Layer 3 of a small transformer language model trained on English Wikipedia (8 layers, counted from 0, width 96).
A neuron's activation on a vector x is GELU(weights . x + bias), where the dot is the dot product.

Input weights of the MLP neurons that the questions are about. A number n stands for (n - 500) times 0.0036.
n9 (bias -0.094): 525 578 795 499 538 653 326 465 558 517 374 524 602 441 593 333 656 236 699 383 428 633 294 436 371 485 354 564 485 586 506 617 508 674 470 500 400 625 440 495 397 397 371 393 515 456 489 678 532 503 394 569 335 556 422 681 428 509 590 679 626 525 415 720 542 424 603 692 476 516 508 376 637 394 573 447 478 360 611 399 619 574 528 734 332 421 539 721 504 569 305 498 575 732 731 511
n17 (bias -0.360): 510 520 144 346 280 549 598 416 535 700 632 652 537 437 636 314 586 675 641 426 580 654 405 652 589 622 422 548 400 530 730 611 269 198 257 466 664 440 519 444 561 554 667 396 470 652 542 421 368 620 270 640 568 318 667 385 595 466 592 316 466 387 424 473 674 399 293 603 575 484 402 639 576 480 663 344 623 642 334 381 572 569 611 678 526 390 533 612 624 101 548 641 612 473 537 183
n19 (bias -0.298): 560 539 374 542 443 622 616 566 527 368 314 522 474 469 503 592 565 650 351 477 413 344 378 292 579 512 560 273 622 345 356 654 614 453 342 516 419 454 513 343 570 396 538 571 372 514 542 256 499 522 510 513 582 545 662 553 504 515 655 716 316 495 418 523 621 543 582 619 461 682 356 387 834 637 625 480 573 515 272 580 347 610 682 258 387 551 452 495 451 614 360 700 617 402 470 496
n23 (bias -0.264): 418 245 375 459 259 569 743 585 382 347 443 869 502 598 584 595 601 552 638 694 396 641 429 558 555 443 307 185 568 475 472 665 532 552 561 538 335 595 316 338 678 436 333 349 387 567 435 533 308 373 574 572 455 395 522 332 656 495 337 491 503 599 307 490 448 474 399 504 422 544 567 565 661 512 333 267 670 542 703 340 398 373 812 652 503 551 746 400 400 507 464 265 224 365 412 513
n39 (bias -0.037): 435 560 372 677 398 398 588 644 532 579 473 530 484 390 463 533 424 539 584 528 384 392 470 544 797 447 488 622 584 529 539 587 565 564 441 440 456 664 515 560 560 378 441 674 484 468 492 624 497 317 335 627 384 655 507 339 552 584 426 469 700 454 621 597 623 238 574 625 409 362 540 456 401 757 519 592 365 512 590 564 637 459 635 479 497 419 597 638 490 496 623 408 485 411 728 354
n44 (bias -0.272): 456 599 358 410 663 624 394 408 587 430 589 651 387 576 598 260 415 607 765 418 705 403 357 528 368 422 622 470 776 484 543 557 550 506 318 534 605 372 711 455 592 484 442 470 511 492 594 504 518 599 491 582 636 350 392 490 633 410 558 472 448 595 231 485 428 531 669 589 826 795 157 664 628 268 482 426 472 569 512 438 506 696 501 340 640 519 371 244 363 415 428 288 711 572 631 372
n47 (bias -0.278): 758 434 422 613 282 349 234 459 374 570 600 405 626 865 604 376 552 527 530 486 421 529 265 540 598 309 382 327 684 503 469 753 585 501 674 475 528 454 456 503 364 542 230 645 522 454 362 425 464 568 473 635 515 313 414 465 524 776 460 505 681 382 243 651 309 388 538 623 625 695 599 397 526 479 398 476 313 164 551 497 464 606 621 612 651 444 509 485 286 500 538 320 386 375 389 634
n51 (bias -0.157): 385 592 390 602 318 626 422 426 662 733 450 582 347 365 550 572 468 396 470 312 410 533 248 489 709 454 403 482 270 450 632 693 587 203 668 375 674 513 491 462 529 574 311 568 282 709 496 614 529 526 830 484 492 329 516 415 416 549 500 669 489 676 405 640 344 414 591 555 756 464 793 667 663 484 369 654 671 595 553 582 656 390 283 648 407 649 343 397 586 705 422 491 291 727 283 621
n61 (bias -0.181): 399 521 507 420 536 449 519 355 705 517 481 505 384 467 650 426 607 563 476 632 651 382 515 518 535 604 668 443 486 324 530 511 300 436 371 362 369 387 514 431 438 548 598 533 360 625 620 584 334 408 274 728 491 330 238 535 389 309 470 556 537 536 359 374 153 563 496 555 645 633 456 555 543 600 473 712 553 703 305 574 721 574 436 400 336 151 486 558 515 529 412 884 594 401 575 307
n67 (bias 0.044): 463 537 660 434 425 455 537 492 617 502 487 515 441 543 509 487 431 518 654 502 521 537 465 422 548 479 357 452 422 422 727 203 542 432 630 508 489 475 507 372 653 571 592 343 588 534 391 615 300 374 680 599 524 594 784 496 408 501 214 699 414 523 506 493 543 608 510 557 603 447 576 488 584 363 485 601 417 461 360 439 538 415 665 704 669 249 468 360 248 638 483 547 532 556 756 759
n87 (bias -0.343): 597 569 590 475 455 477 455 663 637 521 554 628 465 461 506 590 334 404 395 786 447 477 552 431 625 465 532 344 545 417 586 538 507 408 421 562 421 452 334 458 508 397 437 331 420 502 624 590 400 486 503 542 378 322 536 291 579 609 632 350 531 591 574 461 548 351 317 392 516 540 648 469 442 476 558 425 547 543 370 601 407 600 472 287 601 383 483 667 497 488 498 506 465 793 383 555
n120 (bias -0.227): 297 377 622 517 733 437 669 329 609 503 606 584 190 622 666 528 524 552 288 562 649 763 505 476 676 524 616 336 481 263 427 447 546 533 422 699 502 502 422 490 339 325 429 579 558 295 486 587 411 432 498 381 437 469 680 497 435 487 516 472 575 570 334 455 520 670 512 500 568 609 472 335 734 687 413 495 253 434 479 618 603 559 473 528 327 581 490 440 675 437 420 579 497 804 674 414
n131 (bias -0.210): 337 419 442 532 384 389 519 548 618 424 653 739 350 406 602 416 594 324 203 628 737 559 587 463 598 554 518 308 539 496 388 505 397 482 272 419 678 229 473 725 510 608 532 559 555 227 338 216 729 585 603 522 483 555 815 434 596 443 337 273 597 393 605 489 464 605 653 332 472 658 786 606 516 410 342 646 454 372 500 360 527 383 629 413 655 375 494 622 636 307 426 258 361 570 428 413
n153 (bias -0.228): 446 677 637 703 446 470 658 705 400 372 498 407 665 333 596 635 706 540 494 476 418 314 223 428 518 494 230 455 352 587 497 363 395 506 638 405 388 471 325 762 648 397 429 556 531 696 464 481 595 395 431 548 434 644 732 644 548 598 426 536 498 565 708 437 557 408 534 420 507 460 671 166 555 311 519 582 350 368 460 450 625 763 378 523 450 512 465 378 477 476 643 166 499 476 536 475
n159 (bias -0.047): 492 467 222 595 523 600 311 621 508 778 413 545 599 548 444 428 565 544 465 443 331 593 547 498 460 589 581 383 497 439 438 432 533 773 494 344 530 447 540 285 544 654 618 179 432 713 574 597 490 340 504 370 424 514 598 225 534 584 524 397 270 575 508 574 703 437 627 562 357 632 408 492 530 542 583 696 351 540 480 422 462 549 469 580 581 424 429 561 550 503 812 453 245 298 742 663
n169 (bias -0.229): 273 335 426 880 532 386 724 435 680 666 593 636 594 424 489 489 486 643 395 391 293 610 469 524 691 583 397 539 683 476 579 357 259 663 338 482 497 438 135 696 558 574 375 508 394 387 252 630 560 386 699 644 546 489 593 493 574 414 637 610 414 641 550 496 719 332 453 653 220 523 367 174 548 753 599 384 684 475 447 408 560 609 527 477 704 786 573 535 502 487 548 254 641 244 436 556
n171 (bias -0.146): 380 665 516 538 491 489 489 569 772 506 485 591 583 505 279 376 505 599 676 513 349 246 500 443 570 177 523 416 470 408 519 444 453 754 431 243 593 466 670 594 515 465 546 500 556 741 377 373 486 717 658 531 455 625 444 604 664 391 489 370 547 299 441 424 349 245 843 528 472 567 408 516 367 474 300 442 780 652 458 591 709 637 674 565 457 600 686 607 366 622 443 367 455 637 357 554
n180 (bias -0.189): 486 430 484 318 461 419 565 517 717 667 339 597 568 772 578 407 873 512 503 600 617 654 703 740 586 428 494 297 363 509 192 563 651 452 532 505 461 503 601 599 354 410 507 536 406 455 567 488 522 480 669 392 320 629 753 767 520 426 576 437 464 780 547 262 614 475 499 492 454 513 438 495 567 402 463 707 535 487 536 421 378 559 403 595 201 271 375 287 665 432 607 405 542 532 471 329
n213 (bias -0.030): 485 528 492 711 511 426 598 525 611 556 444 608 344 488 456 704 768 535 475 385 713 537 357 402 422 450 540 532 386 674 545 289 386 575 547 330 564 334 425 674 791 712 432 334 511 549 495 663 388 665 467 791 308 513 567 461 545 194 342 396 423 704 544 489 580 661 558 549 505 494 536 495 383 616 454 463 442 522 573 555 589 522 682 438 541 542 590 383 609 702 345 418 442 477 643 568
n216 (bias -0.119): 453 547 481 605 344 358 536 670 586 643 319 661 665 553 522 481 451 407 507 225 410 530 631 484 696 373 366 484 675 690 434 544 657 437 388 550 477 395 381 562 240 692 343 514 451 289 402 426 481 502 301 631 580 474 539 497 475 438 461 466 571 572 517 669 450 527 429 512 570 444 396 444 526 552 601 207 599 529 438 432 536 738 826 847 657 444 559 474 525 436 591 623 473 479 694 350
n227 (bias -0.074): 335 455 480 500 627 664 635 307 681 804 677 464 758 475 511 697 627 483 549 549 649 547 151 358 509 237 828 664 505 478 635 542 487 584 509 272 383 285 569 333 429 589 378 451 298 402 468 500 666 394 494 510 330 381 638 598 445 523 507 678 388 633 764 527 793 571 537 469 552 670 440 429 600 731 578 456 726 524 388 576 724 457 472 492 476 374 709 708 657 651 335 253 323 599 580 532
n280 (bias -0.180): 578 439 321 450 510 455 526 598 612 438 513 669 610 458 542 241 624 470 446 395 651 504 618 409 476 391 537 493 424 542 448 668 636 566 427 482 312 380 682 245 375 389 586 536 414 684 345 459 677 386 396 426 492 488 413 577 524 503 676 431 505 343 712 544 599 368 323 332 593 551 399 555 626 650 589 297 365 508 429 402 632 753 533 291 455 586 454 241 594 434 479 660 545 282 329 593
n284 (bias -0.123): 655 584 487 496 626 518 410 500 484 407 418 294 451 323 462 499 536 450 398 558 488 653 367 559 487 529 432 364 461 520 500 442 653 493 569 582 547 557 613 476 503 493 505 410 487 553 474 543 581 433 625 347 509 611 572 609 696 390 500 499 406 493 548 362 513 449 590 614 597 504 351 378 381 503 274 359 722 576 671 469 741 556 418 467 558 395 458 598 446 532 676 422 621 398 478 301
n293 (bias -0.333): 549 473 634 504 540 271 368 609 676 656 549 526 408 509 452 497 533 616 623 348 622 485 360 475 537 388 468 406 361 530 590 446 422 434 799 531 569 493 503 487 638 548 339 559 631 413 440 569 363 641 415 451 309 440 452 379 383 493 493 424 535 611 181 475 578 377 626 797 457 395 483 350 680 444 383 368 480 406 201 413 633 438 421 627 657 392 661 645 287 286 823 582 435 569 504 806
n315 (bias -0.205): 561 458 582 574 306 575 726 727 426 471 606 437 516 385 397 524 561 580 405 537 502 411 555 462 775 396 494 333 543 356 455 481 575 429 540 362 454 644 460 557 297 780 536 293 384 435 446 579 481 578 603 351 631 439 347 396 495 461 396 416 497 498 494 420 446 533 501 452 579 451 644 671 466 477 432 479 553 519 391 485 574 666 642 409 455 618 693 447 466 548 503 562 413 408 234 346
n321 (bias -0.224): 643 653 436 426 456 708 419 552 748 503 555 508 696 654 506 359 523 583 483 645 131 409 623 451 670 463 509 437 417 170 531 311 468 530 595 596 717 575 537 569 789 458 642 528 282 479 334 536 683 514 623 439 424 247 405 462 475 460 594 456 470 387 709 434 244 512 447 392 536 629 358 581 408 689 518 715 658 512 434 394 748 558 355 575 382 220 669 416 445 501 373 561 261 542 448 471
n322 (bias -0.447): 268 403 396 310 390 553 422 418 377 475 680 268 25 380 550 510 517 656 441 542 725 633 643 587 709 515 529 458 648 546 288 474 587 308 366 452 564 604 579 731 287 500 738 497 453 642 201 637 573 380 653 273 650 539 552 521 308 575 440 370 402 377 582 396 370 479 682 806 676 574 291 319 760 425 756 470 377 541 387 562 432 444 475 440 515 494 768 510 551 493 631 666 673 424 291 359
n324 (bias -0.072): 745 653 484 526 737 389 452 442 667 466 737 444 622 651 580 437 538 600 568 485 520 431 529 375 592 646 461 462 375 329 745 611 362 410 338 413 634 450 501 605 486 502 471 378 503 448 440 569 523 579 410 293 512 287 722 582 297 511 414 459 366 515 381 381 725 746 417 527 490 568 352 406 526 748 551 728 648 599 502 319 547 364 546 395 580 408 398 449 443 538 232 515 591 407 516 611
n328 (bias -0.298): 521 596 436 399 463 448 699 335 297 523 434 459 646 604 810 605 508 418 657 463 713 667 645 493 834 640 633 444 547 510 411 725 562 651 410 391 695 559 466 505 724 426 506 483 425 541 366 431 428 442 506 591 588 534 617 466 472 270 613 582 504 431 230 501 363 581 453 392 448 555 466 371 437 465 421 564 479 286 358 192 583 483 518 335 370 668 556 623 503 420 557 293 413 300 717 594
n347 (bias -0.133): 293 323 490 309 534 784 258 776 269 748 412 367 331 541 684 475 656 304 545 514 664 496 399 568 541 410 515 734 582 388 339 531 387 611 568 600 763 366 565 504 318 522 548 643 408 249 510 666 602 799 551 664 531 439 638 486 674 609 364 703 598 592 477 633 514 429 508 799 323 605 329 584 630 420 520 501 298 471 532 447 552 693 560 573 513 257 425 347 402 323 393 514 545 714 640 305
n348 (bias -0.232): 482 527 550 361 402 556 695 476 442 622 360 665 395 428 706 296 589 759 662 436 542 523 637 190 475 697 506 561 623 435 460 133 780 254 433 366 477 598 489 356 473 489 574 504 481 524 405 658 436 317 407 447 550 621 566 481 400 371 581 599 575 192 617 583 502 236 321 379 556 655 643 499 437 321 510 614 541 571 634 502 586 519 673 446 593 389 612 515 488 354 387 439 590 518 414 530
n372 (bias -0.183): 363 565 273 507 410 305 511 478 492 495 515 578 512 321 574 598 528 567 424 517 274 547 448 448 597 666 574 703 509 401 451 292 424 558 579 494 574 446 637 635 478 694 574 489 360 607 479 711 386 566 578 587 510 544 188 419 632 433 550 603 403 330 593 602 607 766 578 593 571 669 486 498 362 543 516 486 508 330 610 494 419 317 542 394 436 365 492 491 561 325 519 714 605 429 480 325

Each question shows a token from some text and the vector x that enters the MLP there. A number n stands for (n - 500) times 0.0091.

" trans": 464 403 741 545 549 588 246 391 487 572 583 537 538 480 368 572 486 467 462 590 551 437 526 644 362 625 602 581 556 510 394 478 507 512 458 540 380 516 497 384 555 576 430 735 596 535 537 560 481 584 363 397 483 498 595 483 450 477 541 388 464 477 547 410 386 563 505 407 525 364 479 639 473 491 527 571 472 418 508 562 558 451 532 515 625 541 443 502 468 469 581 350 548 375 492 591
Which neuron lights up most? n131

"ound": 462 380 515 460 617 490 249 431 455 490 486 468 479 501 490 457 384 512 507 568 463 383 577 466 469 691 552 619 499 478 501 536 546 416 463 561 427 493 606 372 629 498 446 781 694 475 572 388 505 629 438 575 514 423 544 421 445 467 498 555 495 514 538 461 424 491 523 414 604 376 529 584 525 419 547 540 538 551 549 492 524 585 537 539 412 566 448 415 482 476 531 544 503 495 497 567
The three highest activations, in order: n44, n61, n347

"out": 470 505 575 423 576 521 321 454 508 616 569 553 446 354 508 461 527 530 430 543 514 527 507 508 594 600 555 443 579 577 435 463 411 506 456 568 564 463 497 444 603 618 451 695 654 521 668 444 461 575 379 470 535 479 492 433 377 524 472 467 473 482 568 495 366 473 562 376 477 347 474 622 406 568 538 520 482 485 564 566 498 352 603 548 435 522 418 598 572 422 453 455 562 482 466 559
Which neuron lights up most? n131

"ize": 496 369 646 498 459 447 368 485 382 560 524 444 539 537 321 475 452 435 464 547 529 495 531 688 425 639 672 600 552 510 327 544 488 382 484 479 426 465 481 480 547 596 504 685 623 486 620 472 560 554 471 462 571 508 471 565 468 383 604 526 441 465 459 472 516 583 600 431 607 249 572 500 492 515 502 528 608 481 605 576 478 396 447 564 397 594 363 395 522 440 486 487 600 475 466 498
Which neuron lights up most? n180

"rib": 498 457 564 568 562 485 311 509 416 443 424 508 465 520 532 487 461 618 349 482 325 413 485 561 454 553 468 584 512 403 309 473 509 603 515 581 526 530 574 467 444 487 497 648 756 517 606 486 501 587 509 565 562 537 518 432 463 438 460 458 370 560 517 509 497 610 533 405 574 541 548 607 446 514 568 477 565 507 604 520 534 433 412 474 497 563 490 500 419 582 432 383 641 442 455 546
The three highest activations, in order: n372, n44, n284

" it": 440 496 667 537 519 511 346 479 451 457 502 452 474 494 456 605 410 562 399 619 535 507 495 689 512 530 685 576 576 538 415 505 547 454 391 362 414 591 464 326 584 526 438 609 596 421 562 480 353 601 553 431 428 451 545 595 480 444 574 500 495 517 490 443 375 587 480 345 519 316 465 609 420 508 506 475 527 510 566 493 523 387 568 519 509 565 412 489 641 533 523 581 543 533 512 576
Which neuron lights up most? n120

"g": 472 311 497 521 551 501 365 395 445 465 493 420 533 583 459 331 397 490 457 489 536 488 654 618 473 546 464 673 671 589 347 526 482 513 555 540 440 513 555 440 528 504 508 622 624 499 624 422 523 552 469 446 506 539 615 538 431 392 501 460 504 501 476 552 438 631 511 506 586 355 505 556 393 574 528 559 384 553 585 489 498 425 520 550 414 578 543 417 444 456 512 488 574 506 336 600
Which neuron lights up most? n322

"ig": 511 452 514 507 610 500 348 451 426 488 490 529 590 522 530 453 463 513 477 493 516 369 551 700 442 486 547 571 579 543 410 445 502 683 485 513 484 487 530 473 619 594 545 701 757 484 523 482 444 555 454 450 528 484 466 494 407 515 568 554 558 466 519 503 438 610 557 432 431 339 474 585 446 575 512 523 376 455 448 542 407 397 527 606 526 549 438 404 506 512 312 468 540 386 426 628
Which neuron lights up most? n47

"us": 459 489 738 521 446 483 416 457 369 458 436 530 542 530 273 595 511 539 436 664 451 423 502 661 439 567 636 469 585 519 395 471 492 557 467 571 455 511 356 370 475 570 490 608 557 478 596 587 442 640 406 470 519 488 392 609 406 521 565 481 375 463 608 529 494 422 396 433 400 325 534 492 491 546 650 489 607 421 556 598 510 410 507 498 563 602 397 418 606 578 496 558 531 479 373 557
The most active neuron and its activation: n87, at about 1.9

" |": 420 451 488 457 536 493 426 432 389 540 477 487 558 424 441 568 402 537 563 658 422 407 413 623 465 699 575 541 535 491 464 563 452 533 422 526 464 500 370 377 512 601 537 573 603 600 499 513 467 566 476 426 419 461 584 553 392 520 513 476 437 574 535 467 575 521 385 377 371 380 445 684 442 510 636 569 496 495 443 531 579 361 603 661 532 463 389 517 620 410 630 485 534 556 413 590
The three highest activations, in order: n17, n159, n324

"k": 567 531 512 462 480 453 481 490 422 480 510 508 582 408 378 519 397 369 521 498 472 466 581 659 466 609 553 521 553 620 423 503 437 502 465 600 449 530 319 232 501 554 505 603 664 599 565 434 508 559 433 477 508 523 324 547 298 574 561 468 406 496 609 502 358 461 512 431 496 341 601 518 415 570 539 489 624 519 475 549 517 461 511 480 422 616 435 522 659 608 448 602 653 411 449 565
Which two neurons fire most, strongest first? n280, n61

"ou": 490 443 638 498 515 565 458 467 485 539 520 488 605 406 482 493 493 527 324 543 315 377 571 575 670 545 560 460 531 524 442 470 354 402 530 462 462 490 524 312 622 537 406 600 670 533 534 570 516 596 435 476 459 422 475 579 449 434 534 474 449 579 571 460 503 538 423 347 491 302 499 596 436 621 538 578 548 452 530 468 547 435 488 591 584 635 410 554 570 542 510 474 626 459 454 497
Which neuron lights up most? n169

" in": 440 476 553 521 463 588 394 442 532 537 580 554 491 430 394 548 524 488 409 530 397 493 502 592 484 675 668 543 551 497 437 473 514 479 477 495 347 546 382 398 605 588 452 587 659 411 534 446 450 652 506 440 520 476 601 523 471 526 499 415 396 464 581 560 391 470 562 406 454 449 423 630 381 511 547 530 469 436 592 602 600 371 545 616 515 473 476 445 500 561 554 480 447 502 511 569
Which two neurons fire most, strongest first? n131, n159

"is": 451 319 565 653 506 537 391 385 406 513 438 512 525 622 416 526 520 563 529 627 479 417 467 670 345 453 628 546 564 550 404 470 523 573 499 556 465 539 471 525 580 515 461 613 689 441 548 554 456 576 488 461 487 498 496 564 409 492 452 527 478 412 536 508 455 549 482 464 503 327 471 518 416 536 617 429 544 442 534 538 490 366 515 614 592 529 259 370 625 442 491 559 604 431 420 616
Which two neurons fire most, strongest first? n47, n213

"red": 502 403 521 615 538 411 436 402 489 557 392 526 448 459 357 501 527 474 579 615 438 410 507 566 316 647 520 518 571 491 389 511 556 623 560 489 382 450 453 435 513 511 513 510 686 568 496 463 501 682 602 479 639 507 499 561 475 457 574 532 526 451 544 420 466 460 622 465 509 364 435 617 450 488 500 447 526 527 546 512 555 328 544 539 559 607 364 423 457 553 520 463 517 512 478 577
The three highest activations, in order: n171, n284, n44

"ol": 490 406 542 472 499 504 412 468 398 458 485 591 697 376 360 524 414 532 536 539 409 369 555 637 512 705 572 526 448 547 506 572 446 550 485 506 562 583 430 401 583 460 476 644 622 603 526 509 582 683 474 526 546 468 563 485 255 494 469 537 633 540 623 532 409 547 390 424 516 401 498 557 445 534 558 569 347 452 438 461 488 446 457 648 508 509 308 423 514 466 571 447 530 392 448 523
The most active neuron and its activation: n153, at about 2.1

" on": 521 486 537 524 496 509 397 402 438 503 525 471 556 481 407 608 543 514 427 619 386 406 496 546 526 656 688 515 517 575 316 488 522 426 480 537 401 518 442 384 591 584 495 539 610 444 590 452 540 737 482 408 545 486 503 510 477 474 494 492 467 459 621 551 345 563 585 374 444 433 363 559 345 490 512 491 519 466 584 511 609 452 530 557 491 563 461 475 565 561 517 447 460 460 558 521
The three highest activations, in order: n321, n284, n213

"erv": 540 428 564 474 644 465 390 480 306 432 473 582 517 565 521 485 516 531 372 449 398 456 482 522 529 758 541 537 619 607 531 504 467 631 325 592 474 515 413 326 563 544 489 757 678 542 622 381 491 536 391 537 555 499 473 501 338 515 585 535 487 579 527 415 449 511 618 466 485 266 483 536 490 533 515 515 497 384 502 477 488 476 379 450 443 457 483 447 525 566 529 604 535 500 461 568
Which two neurons fire most, strongest first? n19, n61

" of": 384 520 579 561 476 482 390 376 465 543 575 439 558 487 369 497 530 557 408 647 482 438 532 513 455 643 700 531 537 515 444 374 532 529 523 596 387 525 396 404 497 506 487 603 614 527 620 459 519 657 518 383 514 455 489 509 462 524 456 445 433 514 542 534 428 469 433 340 423 560 419 578 400 441 629 477 543 475 574 521 559 403 586 507 505 555 431 492 478 570 562 558 521 481 601 535
The most active neuron and its activation: n159, at about 1.3

"os": 489 360 611 562 574 461 474 376 328 459 499 457 541 529 421 406 381 520 597 577 474 394 487 650 499 480 566 586 499 536 515 435 463 549 423 732 494 545 469 349 472 498 541 666 640 520 564 531 491 570 485 431 466 689 461 514 433 530 507 530 479 493 544 504 380 534 600 443 450 255 585 528 473 533 531 557 590 428 599 494 487 326 492 638 510 566 264 540 461 475 554 536 562 354 410 568
Which neuron lights up most? n39

"sp": 430 459 533 510 538 551 479 489 336 410 537 608 605 526 446 617 452 500 437 578 427 542 421 606 468 683 619 564 623 505 413 465 534 578 539 546 471 507 539 269 553 530 495 706 448 573 581 505 455 604 333 496 570 446 494 557 300 492 457 433 469 471 603 456 335 573 407 438 509 426 496 534 346 529 504 452 497 457 506 529 548 316 466 427 575 596 406 441 635 476 503 498 612 497 542 562
The three highest activations, in order: n372, n328, n61

" f": 487 449 580 517 483 543 388 458 421 529 530 564 547 502 473 583 582 582 398 617 534 413 371 629 433 550 538 481 550 576 323 454 483 507 392 584 386 598 467 343 556 540 530 679 489 512 584 431 428 533 447 435 538 438 545 577 377 472 497 439 531 544 469 517 494 517 431 361 557 310 361 640 361 522 525 561 505 448 530 586 538 406 503 553 480 571 516 482 543 492 574 463 738 445 512 684
Which neuron lights up most? n180

"m": 496 427 592 505 490 562 593 484 390 432 487 543 591 317 409 492 477 535 448 559 481 555 578 606 507 654 532 425 570 539 476 471 399 484 473 477 515 584 479 294 565 537 473 669 622 562 623 404 520 596 409 438 483 508 523 529 372 494 439 404 496 499 644 434 557 598 376 513 468 356 432 572 360 563 546 468 470 433 495 502 530 465 535 694 458 578 364 570 581 503 622 477 508 497 383 555
The most active neuron and its activation: n17, at about 2.6

"gr": 450 484 552 587 540 541 353 490 465 503 505 568 542 488 387 536 446 530 495 564 496 320 488 638 503 644 519 556 598 482 363 501 425 558 576 621 410 481 620 361 473 439 454 631 598 513 595 415 403 638 466 456 479 477 602 372 389 508 513 580 500 593 592 507 380 525 509 508 456 473 424 597 360 451 651 506 445 500 580 577 529 473 453 459 572 539 386 452 397 429 481 470 577 500 535 616
Which neuron lights up most? n347

"st": 494 398 573 502 525 501 512 544 450 494 533 368 532 526 382 439 545 452 519 637 578 435 513 570 452 500 457 432 585 623 460 477 565 465 504 479 457 577 458 479 567 518 579 549 613 452 613 450 450 617 619 440 510 457 583 573 318 355 443 542 546 502 468 358 445 580 506 362 477 147 475 626 308 514 487 450 503 471 560 607 563 514 626 501 462 667 454 532 450 527 545 481 549 474 437 629
Which neuron lights up most? n315

"ature": 422 304 745 432 488 614 493 407 305 542 548 494 496 493 313 508 388 496 450 663 511 552 548 546 481 542 687 527 466 533 466 490 453 435 470 475 526 504 448 421 544 568 454 825 549 510 547 482 441 541 471 467 525 454 508 611 406 485 591 435 497 479 519 450 521 637 496 490 508 352 489 587 433 497 535 509 389 404 588 589 541 386 500 585 528 555 362 470 629 457 477 498 588 469 490 559
The most active neuron and its activation: n120, at about 3.7

"at": 435 514 649 417 543 437 418 374 472 501 438 474 507 568 296 541 436 504 402 573 461 421 462 487 428 571 571 527 477 580 381 434 524 616 518 590 482 466 546 398 476 577 495 626 666 493 675 575 441 715 560 417 500 532 504 529 414 460 537 614 392 371 549 562 398 544 463 454 406 238 506 447 441 573 588 379 499 477 557 544 497 429 573 534 548 572 426 513 558 578 446 564 605 599 418 558
The three highest activations, in order: n372, n9, n171

"ame": 539 394 569 435 465 473 399 505 371 559 423 444 535 539 405 486 417 480 391 553 318 473 608 528 529 724 439 547 532 483 500 570 520 419 429 499 419 521 445 314 589 561 453 732 663 469 641 439 492 642 600 467 570 460 495 487 461 416 643 471 357 588 519 363 414 536 487 468 492 378 598 534 527 464 554 481 537 400 547 567 508 460 572 503 422 631 389 559 651 526 571 518 667 573 422 521
The most active neuron and its activation: n19, at about 2.3

"ollow": 471 518 600 482 579 503 415 411 393 402 462 459 530 442 387 503 490 513 529 504 323 471 500 576 545 692 566 442 603 601 454 567 492 468 423 585 307 590 454 310 591 544 531 679 724 593 542 405 475 639 427 510 624 506 477 465 453 450 573 517 432 488 502 460 596 527 571 456 527 240 427 560 399 541 499 494 506 367 529 482 595 508 452 535 399 619 457 450 618 483 603 529 427 578 520 539
Which neuron lights up most? n328

"te": 441 434 540 645 416 446 525 436 440 579 446 565 552 555 363 523 512 500 434 681 517 339 412 515 400 666 546 486 563 536 408 408 595 585 497 551 497 478 433 458 536 476 422 665 637 477 505 563 499 637 497 447 525 483 490 564 456 545 507 531 566 468 671 421 462 582 571 384 517 390 434 585 447 489 552 445 514 503 603 443 477 366 549 489 565 603 300 424 541 512 460 518 663 400 483 530
The most active neuron and its activation: n372, at about 1.7

"8": 400 395 581 558 652 490 384 377 433 522 476 505 470 424 355 498 434 485 463 678 463 431 483 568 430 581 510 585 545 549 447 392 561 556 479 626 450 554 363 319 555 520 577 625 601 501 477 477 516 661 534 512 407 604 481 612 291 491 536 475 505 498 433 411 484 569 453 410 488 336 435 646 406 446 606 528 524 536 525 579 498 470 460 512 606 534 341 619 434 469 596 503 665 581 560 534
Which two neurons fire most, strongest first? n67, n284

" sub": 463 542 590 501 544 569 283 429 455 490 585 488 548 564 434 519 552 484 429 644 450 471 405 669 436 535 607 485 524 430 437 435 496 601 424 631 367 580 464 407 700 543 513 758 607 479 567 459 470 575 472 423 544 520 584 510 495 449 463 372 445 484 508 468 448 521 479 340 507 255 476 563 357 532 488 563 496 533 487 564 578 464 517 524 530 520 309 441 492 519 500 453 615 477 526 712
Which neuron lights up most? n321

" I": 533 481 579 450 507 467 265 432 341 531 519 506 496 570 358 514 344 541 494 555 541 435 590 654 468 526 553 604 558 561 416 474 481 520 374 625 415 498 507 299 599 562 524 563 557 501 537 447 573 549 484 431 450 494 476 613 511 461 552 485 516 554 472 546 339 543 558 290 420 262 531 515 336 620 568 582 470 575 625 361 531 423 480 561 487 616 411 441 649 523 512 485 562 501 548 635
Which neuron lights up most? n328

"ird": 405 561 713 479 553 530 342 408 494 534 498 453 551 462 404 455 455 462 508 647 459 413 560 509 548 516 557 451 578 611 476 422 518 450 380 496 480 554 534 383 589 547 493 669 714 416 610 489 445 645 544 452 525 396 497 405 342 426 531 507 461 565 499 407 484 654 399 416 532 306 474 646 447 528 563 450 423 489 533 535 428 567 566 552 524 554 455 442 514 554 449 557 639 507 433 630
Which neuron lights up most? n67

" R": 546 522 570 451 480 509 424 511 296 416 485 592 596 486 279 599 330 449 459 509 394 447 434 644 468 565 512 573 592 650 378 536 462 576 484 609 376 506 365 274 548 547 504 573 556 516 592 533 447 541 465 491 479 600 518 522 379 566 473 525 474 521 633 587 396 448 565 346 415 236 455 505 314 556 574 538 540 431 627 530 588 400 513 571 559 569 465 483 540 481 571 552 690 510 432 567
The most active neuron and its activation: n39, at about 3.3

"ene": 444 409 536 536 476 501 415 530 226 426 488 621 490 474 462 494 358 544 383 575 309 411 497 634 512 627 548 606 519 646 488 584 436 440 494 546 470 499 420 358 558 494 420 776 504 621 502 555 510 508 461 444 505 474 483 546 376 508 507 547 579 632 457 506 505 597 464 437 549 267 634 561 442 487 590 626 460 456 491 539 431 499 506 545 509 596 417 469 612 465 536 513 459 376 517 484
Which neuron lights up most? n51

"3": 441 350 595 526 606 504 367 482 502 478 498 498 537 427 364 560 381 477 377 655 424 429 483 573 500 656 549 601 557 513 455 407 535 501 536 593 458 493 388 297 601 529 562 543 551 460 485 474 506 723 543 526 447 538 500 565 322 509 641 470 415 495 443 402 572 520 408 389 508 296 435 627 460 466 564 495 571 512 530 611 512 489 420 491 634 554 329 561 436 508 562 578 605 592 558 490
The most active neuron and its activation: n87, at about 3.5

"e": 391 481 561 497 486 456 520 502 408 590 492 518 539 363 386 476 416 546 406 648 434 546 571 555 445 673 472 505 602 562 416 497 407 398 394 460 524 554 382 395 544 511 416 757 582 594 575 454 482 706 533 355 500 473 468 577 380 481 489 422 502 573 577 464 486 477 416 377 461 363 547 557 488 619 569 464 429 392 593 448 533 582 499 621 511 680 424 571 648 548 556 508 500 497 486 446
Which neuron lights up most? n169